Layer 6 of a small transformer language model trained on English Wikipedia (15 layers, counted from 0, width 64).
A neuron's activation on a vector x is GELU(weights . x + bias), where the dot is the dot product.
The model reads these tokens: "=" " Gene" " =" "=" "\n" "P" "OT" "E" "B" " is" " located" " at" " 15" "q" "11" "." "2" " on" " ch" "rom" "os" "ome" " 15" " in" " human" "s" " and" " is" " trans" "c" "rib" "ed"

The vector x that enters this layer's MLP at each token. A number n stands for (n - 500) times 0.0067.
0 "=": 436 668 535 405 621 471 687 402 761 517 244 394 599 308 466 506 440 474 610 66 512 500 392 645 378 736 395 431 369 354 334 658 382 601 420 391 381 457 681 571 314 247 660 479 319 548 534 359 683 492 615 582 425 381 483 742 686 419 503 613 468 581 661 796
1 " Gene": 420 455 547 295 553 363 693 113 824 521 572 508 659 417 401 426 286 396 524 285 677 413 632 405 462 641 633 613 541 640 258 515 511 607 636 617 201 337 590 395 549 394 701 585 288 576 412 537 657 598 597 627 472 399 448 505 690 387 469 449 235 411 568 877
2 " =": 399 473 581 394 500 327 540 194 754 448 470 356 569 334 524 462 584 417 583 324 592 306 628 421 686 656 746 608 600 408 266 509 406 464 562 499 333 287 604 486 374 343 856 587 250 510 381 453 724 453 643 765 533 257 496 606 757 426 522 517 331 497 540 750
3 "=": 410 384 529 431 461 407 497 264 757 509 474 287 653 275 541 553 566 444 634 256 479 297 621 380 681 791 654 616 515 521 284 636 522 460 570 577 304 219 614 568 399 308 736 689 248 527 437 433 696 451 630 737 536 243 495 627 716 316 476 476 370 489 573 619
4 "\n": 494 510 468 283 493 352 611 395 807 565 395 228 526 333 582 411 449 544 624 386 503 331 491 493 658 878 703 498 486 518 212 547 532 544 596 445 227 284 611 453 421 386 697 637 262 548 601 454 760 421 572 661 533 345 399 651 553 333 496 519 423 374 641 732
5 "P": 446 450 569 391 614 357 627 196 753 745 414 352 593 469 580 677 380 553 482 381 635 345 545 442 593 579 561 594 476 527 220 474 601 568 649 478 264 172 348 477 354 494 722 501 176 527 383 600 643 598 621 659 621 304 410 441 453 286 567 625 405 550 473 953
6 "OT": 463 512 513 478 542 378 694 186 632 636 381 372 401 383 608 602 487 493 527 303 480 449 358 438 761 492 522 511 651 500 102 571 623 710 601 492 297 147 614 461 414 307 722 598 165 515 457 591 656 479 715 580 726 345 476 516 574 327 475 534 398 541 531 871
7 "E": 468 446 564 469 545 306 720 120 754 627 487 336 406 360 595 442 468 530 537 348 626 412 455 512 691 513 498 598 643 667 179 479 541 594 752 516 353 135 565 496 464 327 631 593 172 580 385 592 637 535 669 533 638 251 466 494 571 282 641 546 399 566 395 801
8 "B": 465 372 521 496 513 369 721 90 705 685 351 398 464 348 590 469 446 585 495 362 620 380 506 481 776 463 556 646 568 624 98 570 610 628 712 536 280 170 517 583 520 465 685 557 197 524 348 566 627 496 717 394 612 338 488 476 511 354 581 550 319 587 510 784
9 " is": 448 562 534 360 619 358 659 307 670 351 427 531 481 410 603 385 458 418 496 289 431 318 534 642 602 616 718 502 711 482 176 558 396 387 553 400 308 286 580 537 389 360 795 667 252 510 493 450 747 412 688 811 676 275 500 508 488 420 612 440 409 612 431 797
10 " located": 508 574 525 359 746 318 600 410 710 306 515 526 326 330 563 229 330 530 550 196 450 443 442 558 650 574 668 465 758 415 302 660 487 480 635 624 393 302 537 603 378 303 717 594 341 457 419 437 775 464 685 746 559 361 353 582 574 401 439 439 356 661 585 643
11 " at": 537 500 480 326 638 362 632 364 595 375 554 566 557 497 437 386 382 422 546 334 347 363 523 498 627 716 564 467 609 513 298 627 510 372 605 645 258 249 508 519 268 325 712 549 330 572 419 461 797 470 719 837 472 330 411 626 587 198 450 569 472 646 501 810
12 " 15": 483 440 545 279 654 405 688 187 582 618 534 357 329 360 548 457 448 315 551 187 527 444 575 354 812 811 603 553 565 540 235 569 506 538 587 558 342 237 559 379 366 448 663 476 304 462 514 515 766 545 812 592 633 440 400 665 502 230 504 525 486 596 404 681
13 "q": 354 427 634 350 636 450 692 27 553 768 457 464 355 402 595 538 445 540 507 311 429 506 515 429 865 588 607 563 556 382 293 568 602 636 692 549 346 106 666 478 481 389 562 474 209 477 514 504 682 485 782 645 581 334 386 514 468 271 480 488 372 536 608 762
14 "11": 454 397 621 416 647 445 622 95 573 642 498 435 302 331 703 354 486 431 544 252 540 350 623 399 827 660 650 471 533 438 206 582 547 696 699 629 387 129 648 548 498 318 700 554 290 456 414 503 661 490 768 634 634 337 446 559 509 247 547 469 465 566 376 655
15 ".": 482 537 675 453 610 402 653 248 698 562 409 531 464 538 592 413 460 458 575 327 398 241 637 480 706 705 575 431 519 499 207 626 475 387 711 639 238 229 491 541 269 362 725 658 342 550 523 323 708 502 645 639 577 225 405 711 611 342 362 446 399 503 487 735
16 "2": 492 426 563 324 607 315 642 176 558 668 420 408 461 423 813 458 467 491 571 225 634 321 671 369 895 626 655 608 532 400 148 452 511 553 724 615 337 238 554 576 371 269 655 588 292 503 434 459 638 439 727 649 594 349 421 585 638 372 447 506 461 503 414 691
17 " on": 562 409 510 359 630 382 658 329 590 492 593 565 625 418 571 313 312 416 744 320 404 277 658 331 675 689 638 580 533 474 256 634 521 381 621 658 242 304 464 517 389 346 647 612 356 444 437 371 696 473 711 712 463 256 470 648 542 265 448 567 373 668 574 769
18 " ch": 407 412 567 313 693 373 553 130 672 669 467 508 482 390 423 341 493 457 493 284 650 442 511 544 666 688 572 597 623 557 348 585 573 363 649 697 223 217 305 519 371 503 651 510 159 587 580 400 642 617 612 676 410 427 411 543 480 352 515 524 322 736 482 934
19 "rom": 358 576 650 354 664 381 710 100 685 713 522 466 489 249 537 347 477 419 427 349 641 416 478 436 649 581 546 581 727 546 334 574 572 442 647 683 336 171 603 531 544 495 716 420 108 581 520 512 571 550 579 615 558 320 330 453 608 439 343 485 383 688 404 836
20 "os": 353 591 644 363 613 302 778 114 766 608 535 471 520 229 573 390 487 436 394 426 492 250 560 515 700 383 530 640 684 561 259 519 534 472 648 674 338 294 590 493 539 498 707 312 231 688 561 461 663 433 617 652 576 323 420 445 637 495 492 437 417 492 383 760
21 "ome": 440 504 506 341 652 331 725 143 652 604 580 506 664 235 666 282 460 433 537 453 498 338 522 381 715 397 443 518 629 587 182 628 516 524 643 756 285 285 590 634 634 513 731 549 230 665 347 624 662 386 566 560 494 371 393 468 726 450 441 371 329 576 563 648
22 " 15": 474 457 572 248 631 398 681 206 581 546 586 289 367 370 599 359 499 251 564 240 527 404 587 383 894 702 523 572 532 513 150 555 625 622 652 559 336 280 600 446 426 481 630 463 236 519 489 487 750 495 778 546 629 415 480 651 471 364 570 493 421 617 406 644
23 " in": 500 442 542 350 603 406 682 240 531 463 564 510 565 341 497 393 438 450 601 382 317 363 576 377 678 700 608 619 610 412 167 587 537 519 596 615 311 233 529 550 278 408 548 560 314 525 496 354 806 431 751 742 488 286 637 631 508 161 573 524 451 649 511 704
24 " human": 336 325 566 252 554 456 556 41 613 568 541 485 667 349 354 411 392 575 480 234 649 468 555 438 595 445 688 676 572 549 169 680 489 689 693 618 184 244 560 507 480 449 621 539 327 550 602 642 675 610 640 687 434 505 553 507 754 326 364 361 349 480 588 693
25 "s": 264 494 547 309 602 319 767 158 586 609 618 437 512 408 514 469 551 475 404 247 463 314 550 406 725 501 619 743 690 528 74 669 376 707 614 626 321 232 544 587 493 475 736 515 375 574 641 579 632 399 658 645 484 307 437 555 524 360 517 527 355 530 504 539
26 " and": 509 448 420 401 754 460 667 225 678 449 436 366 471 535 500 413 495 451 528 350 305 316 706 472 717 553 596 643 646 498 151 621 460 631 629 596 252 194 406 596 415 674 768 530 399 401 473 428 654 419 637 780 383 240 534 525 621 373 547 394 305 518 509 725
27 " is": 426 521 489 263 728 374 613 308 632 382 444 540 496 459 636 367 489 451 511 257 375 262 645 628 605 640 743 559 750 462 168 656 372 350 605 417 305 339 498 548 346 397 744 638 264 496 527 400 697 403 616 817 654 335 479 520 551 417 515 478 453 512 450 801
28 " trans": 408 424 617 245 669 283 630 126 804 426 484 411 743 383 477 348 336 390 444 179 612 427 680 345 534 640 824 560 664 603 210 572 453 432 673 576 346 295 335 552 549 439 524 534 263 628 508 452 670 445 541 805 481 456 553 521 501 491 570 569 464 584 514 643
29 "c": 322 357 519 309 553 347 826 225 728 537 406 417 663 206 526 408 511 445 403 387 487 419 640 495 736 549 651 594 733 546 273 554 599 535 712 644 411 298 258 743 454 575 649 426 237 608 442 540 675 550 663 641 477 353 509 424 489 384 308 558 315 384 544 703
30 "rib": 298 522 518 260 632 427 680 222 643 483 454 612 731 155 531 358 461 534 538 332 417 369 765 398 521 684 636 567 630 551 246 562 576 627 712 578 401 224 488 712 482 463 475 582 256 515 381 608 611 368 571 866 561 316 426 522 469 523 468 507 219 474 498 710
31 "ed": 361 424 543 197 617 388 819 305 552 485 518 568 704 271 500 278 359 509 593 275 378 332 659 377 671 567 641 577 692 606 202 554 525 615 629 569 364 241 483 766 393 399 623 515 307 616 449 634 702 422 623 806 547 357 472 607 482 516 470 465 377 523 404 470

Each question shows the input weights of one neuron of the MLP. A number n stands for (n - 500) times 0.0021.

n76 (bias -0.038): 583 708 480 702 522 455 549 415 447 685 563 380 465 473 430 410 579 460 507 478 472 469 507 483 687 372 407 529 330 674 563 444 493 570 543 554 494 570 380 415 618 479 562 628 567 697 437 545 405 398 558 471 452 515 552 490 412 499 559 591 480 359 340 492
On which token does it fire most? 7 "E"

n232 (bias -0.092): 480 456 407 429 483 487 463 637 472 550 433 544 592 626 380 549 484 515 690 537 526 490 496 413 511 470 650 378 519 248 504 573 385 478 562 485 444 607 498 563 350 476 533 506 576 325 586 519 446 517 432 484 480 540 408 652 446 470 383 571 542 583 514 583
On which token does it fire most? 17 " on"

n138 (bias -0.071): 422 466 428 657 320 687 471 479 475 460 570 530 572 534 513 412 580 310 457 602 375 280 435 445 569 675 411 518 609 561 439 691 446 723 597 414 749 490 321 487 479 337 567 342 580 415 447 606 353 559 466 517 544 418 613 622 427 503 413 588 540 641 532 533
On which three tokens does it fire most, strongest first? 25 "s", 14 "11", 23 " in"

n17 (bias -0.084): 491 458 364 514 449 488 627 528 340 579 496 484 540 481 505 451 514 674 528 549 476 498 405 502 447 420 461 476 459 587 470 484 455 584 584 457 576 500 637 589 675 486 605 405 469 530 418 493 427 709 526 447 460 559 477 448 602 457 647 420 394 526 554 429
On which three tokens does it fire most, strongest first? 21 "ome", 8 "B", 7 "E"

n112 (bias 0.034): 581 577 521 505 412 439 395 478 296 689 507 596 461 450 401 504 448 532 474 480 491 616 510 565 536 544 501 491 472 577 621 566 496 435 561 574 552 380 460 382 510 485 480 571 487 543 463 496 506 583 531 561 510 557 507 509 452 456 433 460 555 566 500 540
On which token does it fire most? 18 " ch"

n5 (bias -0.152): 437 416 583 608 514 514 432 656 696 527 413 213 479 508 363 554 595 445 572 424 546 512 532 505 581 481 451 527 458 491 488 465 426 416 603 367 459 574 578 539 465 377 627 753 546 475 432 462 512 457 561 391 591 576 466 425 454 414 445 428 461 472 564 268
On which two tokens does it fire most, strongest first? 3 "=", 4 "\n"

n73 (bias -0.045): 584 428 453 481 512 456 449 456 568 423 510 588 426 546 490 579 478 559 589 596 576 435 597 512 427 505 547 462 517 453 496 544 506 720 492 550 516 561 532 431 601 445 601 683 509 513 479 434 219 541 376 402 383 555 390 531 563 471 426 534 593 541 497 617
On which token does it fire most? 1 " Gene"

n228 (bias -0.020): 368 630 491 471 474 616 464 395 394 539 660 520 518 435 474 590 454 474 521 421 468 630 462 427 421 473 443 457 596 444 581 287 437 536 530 478 498 482 576 526 485 461 532 452 557 523 412 561 661 366 573 368 344 653 545 654 441 438 514 433 530 667 468 468
On which token does it fire most, and how strongly? 12 " 15", at about 0.43

n229 (bias -0.025): 553 422 373 571 421 522 460 519 389 512 437 535 301 408 498 493 459 477 372 540 360 506 588 440 434 541 572 567 505 582 550 606 462 564 716 540 603 537 620 506 602 324 559 668 510 674 480 426 532 445 561 355 505 370 453 555 472 716 575 608 439 524 500 497
On which three tokens does it fire most, strongest first? 14 "11", 8 "B", 7 "E"

n147 (bias -0.055): 445 406 580 500 452 646 466 445 639 689 379 638 635 474 413 461 318 599 504 542 584 538 410 383 550 449 453 598 504 538 583 596 519 360 883 399 375 644 445 598 391 361 391 773 548 606 487 503 373 517 440 420 519 581 405 449 462 471 407 445 635 463 568 264
On which token does it fire most? 24 " human"

n240 (bias -0.061): 520 522 544 535 657 400 551 593 548 572 461 396 378 533 602 437 617 514 526 508 645 512 427 571 677 420 270 399 458 515 627 520 555 566 694 340 544 517 595 447 635 600 402 495 348 595 433 480 326 423 347 501 484 386 588 456 387 327 461 528 406 377 646 420
On which token does it fire most, and how strongly? 7 "E", at about 1.1

n171 (bias -0.040): 650 587 529 445 507 379 507 438 350 488 424 564 446 556 413 590 516 696 561 462 463 410 642 552 448 537 462 360 594 526 569 700 479 451 605 474 491 465 586 324 647 533 665 330 516 517 315 393 288 460 438 629 511 458 609 490 528 559 514 467 579 413 515 428
On which token does it fire most, and how strongly? 27 " is", at about 0.48

n236 (bias -0.134): 586 542 446 629 601 368 607 230 406 744 517 423 428 579 455 659 431 655 626 433 588 460 604 593 496 566 644 398 250 451 687 384 445 403 605 406 436 426 328 449 531 575 381 743 723 425 581 392 613 381 441 416 524 622 394 541 548 472 412 320 515 640 437 391
On which two tokens does it fire most, strongest first? 15 ".", 16 "2"

n20 (bias -0.143): 550 390 469 405 437 612 457 530 584 678 424 608 356 582 459 674 448 501 520 629 410 467 412 508 345 724 621 490 589 399 549 448 413 542 553 553 555 441 382 362 462 278 456 530 663 336 516 599 583 624 649 423 557 492 388 501 482 332 473 443 451 579 528 438
On which token does it fire most, and how strongly? 12 " 15", at about 1.3

n57 (bias -0.037): 375 514 511 529 460 537 483 464 503 337 417 567 408 462 521 498 517 491 364 506 523 542 528 645 501 384 497 502 706 574 479 496 509 437 437 508 550 521 452 587 584 586 514 435 480 610 421 465 539 392 503 396 593 526 574 293 474 507 571 450 506 539 430 496
On which token does it fire most? 20 "os"

n26 (bias 0.001): 419 368 436 432 673 445 541 493 332 512 420 443 434 581 506 516 590 380 526 684 554 406 418 504 475 552 567 511 455 338 515 542 409 381 526 536 504 441 633 422 466 502 382 436 521 334 545 566 534 509 525 528 646 594 385 654 371 499 581 461 620 542 433 463
On which two tokens does it fire most, strongest first? 12 " 15", 22 " 15"

n211 (bias -0.011): 386 450 531 409 500 372 530 458 440 435 518 529 526 492 585 491 471 603 596 618 461 500 468 500 488 534 487 547 575 518 614 421 488 473 599 508 546 478 614 444 564 560 433 595 447 502 491 385 502 453 466 465 530 458 517 419 341 472 481 594 482 442 502 408
On which two tokens does it fire most, strongest first? 30 "rib", 13 "q"

n200 (bias -0.025): 420 399 442 392 557 553 513 728 521 535 485 416 625 607 634 421 558 454 454 399 436 412 541 442 791 553 275 525 620 373 542 634 388 612 647 510 646 251 616 485 587 471 349 234 588 476 515 503 359 463 433 513 413 571 434 484 518 555 426 477 615 437 356 547
On which token does it fire most, and how strongly? 16 "2", at about 1.4

n206 (bias -0.119): 527 712 311 694 475 539 464 475 434 579 402 480 602 422 449 360 551 376 560 435 475 509 256 610 441 610 506 564 281 468 701 482 303 579 531 598 577 680 396 305 482 508 597 469 459 545 558 518 567 376 650 580 435 439 465 474 666 494 631 692 413 582 413 457
On which token does it fire most? 0 "="

n7 (bias -0.101): 547 508 620 586 338 501 471 572 537 426 558 499 489 526 546 477 607 333 462 601 493 473 601 555 609 456 439 509 459 610 526 559 505 580 561 460 469 486 551 623 303 567 434 609 358 627 545 447 520 401 376 477 495 581 405 674 355 477 577 546 432 498 567 447
On which three tokens does it fire most, strongest first? 15 ".", 22 " 15", 4 "\n"

n223 (bias -0.099): 489 514 461 556 495 515 613 587 449 583 407 521 441 620 560 613 441 415 712 551 552 466 440 472 455 374 448 432 436 520 449 343 596 451 512 399 467 554 602 514 515 520 413 355 494 472 485 492 569 628 488 387 581 417 500 491 597 587 479 478 432 579 493 658
On which token does it fire most, and how strongly? 6 "OT", at about 0.6

n164 (bias -0.105): 655 673 591 476 615 487 407 508 356 397 443 649 662 555 713 627 614 624 571 382 624 335 514 509 399 714 433 605 519 515 546 494 461 449 595 359 353 650 470 546 539 321 385 556 481 679 468 374 299 387 432 388 651 479 512 646 368 425 431 271 596 590 350 538
On which token does it fire most? 27 " is"

n207 (bias -0.071): 493 516 528 549 614 388 588 441 470 509 416 454 309 575 558 588 581 527 658 650 507 482 563 388 423 439 383 362 519 578 471 598 459 574 355 525 414 506 431 485 481 431 386 483 595 586 571 489 553 553 525 500 504 547 599 423 551 586 507 606 273 545 414 576
On which token does it fire most, and how strongly? 6 "OT", at about 0.67

n90 (bias -0.041): 637 324 219 517 448 586 472 476 530 458 572 472 428 581 593 536 541 568 412 509 516 321 499 554 499 643 488 608 455 496 402 630 582 527 464 449 605 514 567 482 565 383 468 162 574 571 470 395 604 456 423 596 454 354 383 535 572 569 491 570 559 635 332 426
On which token does it fire most? 11 " at"

n108 (bias -0.120): 573 577 447 471 420 569 337 519 368 598 586 446 541 643 406 427 525 468 354 509 369 587 562 550 610 526 676 509 584 499 404 345 474 507 343 447 541 642 381 525 516 462 383 727 450 504 527 577 565 462 696 524 370 564 374 506 521 617 395 470 413 516 510 650
On which token does it fire most? 27 " is"

n14 (bias -0.178): 536 601 469 679 357 561 409 430 436 472 476 489 454 279 402 414 602 390 423 538 595 521 394 576 476 378 486 427 524 549 355 519 457 562 718 475 498 600 652 430 602 566 601 467 630 486 371 527 538 478 469 628 506 538 482 645 387 497 573 493 621 583 428 453
On which token does it fire most, and how strongly? 14 "11", at about 0.15

n117 (bias -0.096): 600 550 545 623 425 611 474 617 332 532 482 377 520 583 538 458 668 487 420 491 420 408 559 542 598 477 502 678 435 463 493 563 501 527 256 497 438 453 286 295 659 502 541 472 462 898 596 561 590 369 379 573 387 520 552 568 509 406 462 332 420 509 649 532
On which two tokens does it fire most, strongest first? 26 " and", 25 "s"

n238 (bias 0.054): 542 643 547 508 491 493 380 532 560 391 592 468 469 460 472 415 501 594 531 409 561 634 341 565 586 626 508 435 548 448 544 530 528 326 491 504 473 470 417 550 579 549 368 316 416 525 571 484 619 616 477 415 699 446 557 482 512 383 465 364 450 594 493 389
On which token does it fire most? 10 " located"

n109 (bias -0.016): 560 540 485 517 523 453 482 508 450 554 611 572 492 409 461 563 360 561 544 572 630 573 417 389 382 415 527 520 693 336 458 388 410 372 504 616 437 506 479 526 541 562 503 517 432 332 640 548 387 618 442 522 632 478 632 415 427 561 572 460 582 554 372 638
On which token does it fire most? 19 "rom"

n151 (bias -0.080): 449 535 493 604 454 561 497 588 496 275 590 466 561 521 591 417 437 532 643 381 365 507 463 428 375 444 384 451 359 550 442 459 467 456 499 591 342 731 441 659 552 467 424 422 580 650 611 542 620 643 521 460 563 546 381 676 585 519 401 416 402 579 521 579
On which token does it fire most? 0 "="

n89 (bias -0.080): 597 511 431 419 515 285 534 639 382 502 476 524 434 625 698 499 680 452 819 296 538 386 455 439 633 532 539 603 440 458 605 284 691 605 511 441 514 620 441 632 468 319 291 385 674 590 293 571 521 412 455 631 563 733 342 442 592 450 377 418 353 497 430 466
On which token does it fire most? 16 "2"

n252 (bias -0.097): 591 297 725 416 545 416 536 624 423 477 525 524 478 583 411 635 415 487 468 391 471 329 467 548 465 637 578 451 631 337 552 438 463 514 410 434 413 520 257 527 506 523 244 571 506 475 634 439 524 666 526 466 541 623 519 482 542 571 534 565 447 517 553 515
On which two tokens does it fire most, strongest first? 28 " trans", 18 " ch"

n205 (bias -0.008): 502 515 563 360 542 426 522 629 576 589 474 558 504 571 621 697 595 483 455 608 556 532 582 459 534 515 585 561 743 463 542 405 419 455 447 608 605 405 352 507 423 448 429 371 451 494 355 687 467 475 543 449 410 435 346 461 458 315 408 554 620 456 544 452
On which token does it fire most? 29 "c"

n39 (bias -0.029): 351 559 375 481 587 577 452 433 591 489 590 530 483 435 545 513 445 374 382 671 478 539 569 335 534 666 555 418 539 554 593 377 475 551 537 409 483 487 461 520 507 460 539 549 559 510 618 646 444 397 723 436 498 575 537 470 471 462 374 419 497 502 417 564
On which token does it fire most, and how strongly? 12 " 15", at about 1.6

n149 (bias -0.116): 496 505 699 681 585 436 522 567 356 669 481 370 554 494 641 521 579 475 700 378 492 452 491 469 618 339 390 503 549 549 540 410 491 418 637 575 387 562 589 652 528 376 400 472 581 552 467 457 398 577 359 421 596 564 562 364 493 449 454 361 379 476 406 567
On which token does it fire most, and how strongly? 16 "2", at about 1.3

n115 (bias -0.043): 305 562 395 515 575 538 452 466 433 518 527 628 638 476 537 700 386 404 408 357 605 533 519 408 529 462 635 441 316 506 538 569 530 505 619 614 474 484 473 467 646 509 379 557 601 525 595 468 602 531 445 430 580 743 461 401 483 518 534 368 456 508 456 614
On which token does it fire most? 24 " human"

n180 (bias -0.114): 593 630 462 665 377 548 375 541 423 474 532 542 434 500 396 478 520 615 556 425 611 358 617 661 526 409 378 554 429 710 447 544 514 755 448 548 519 449 535 480 570 490 594 395 543 579 568 477 387 599 531 470 515 391 426 398 561 461 344 548 426 618 416 450
On which token does it fire most? 8 "B"

n133 (bias -0.061): 477 423 550 741 537 430 487 687 363 727 489 443 469 420 413 585 329 469 628 463 325 507 572 618 437 725 641 415 585 621 601 397 284 346 448 360 463 420 535 605 410 526 597 511 529 492 393 481 550 373 474 523 584 585 382 405 520 541 532 555 348 562 505 418
On which token does it fire most? 9 " is"

n140 (bias -0.110): 466 566 577 680 472 585 407 464 314 447 507 349 673 539 436 423 684 517 481 476 621 504 477 714 394 515 446 661 535 740 304 593 634 594 373 384 548 413 501 429 601 595 371 407 671 362 431 328 442 598 457 669 402 470 549 626 548 429 469 581 422 562 412 494
On which token does it fire most? 26 " and"

n202 (bias -0.056): 470 556 551 449 514 442 380 504 512 412 529 581 549 458 499 489 577 464 458 623 397 395 503 507 338 628 507 508 471 467 542 498 467 467 494 547 429 634 489 443 626 504 460 458 458 500 444 539 481 513 367 828 441 622 513 504 578 463 448 494 534 454 637 447
On which token does it fire most, and how strongly? 30 "rib", at about 0.79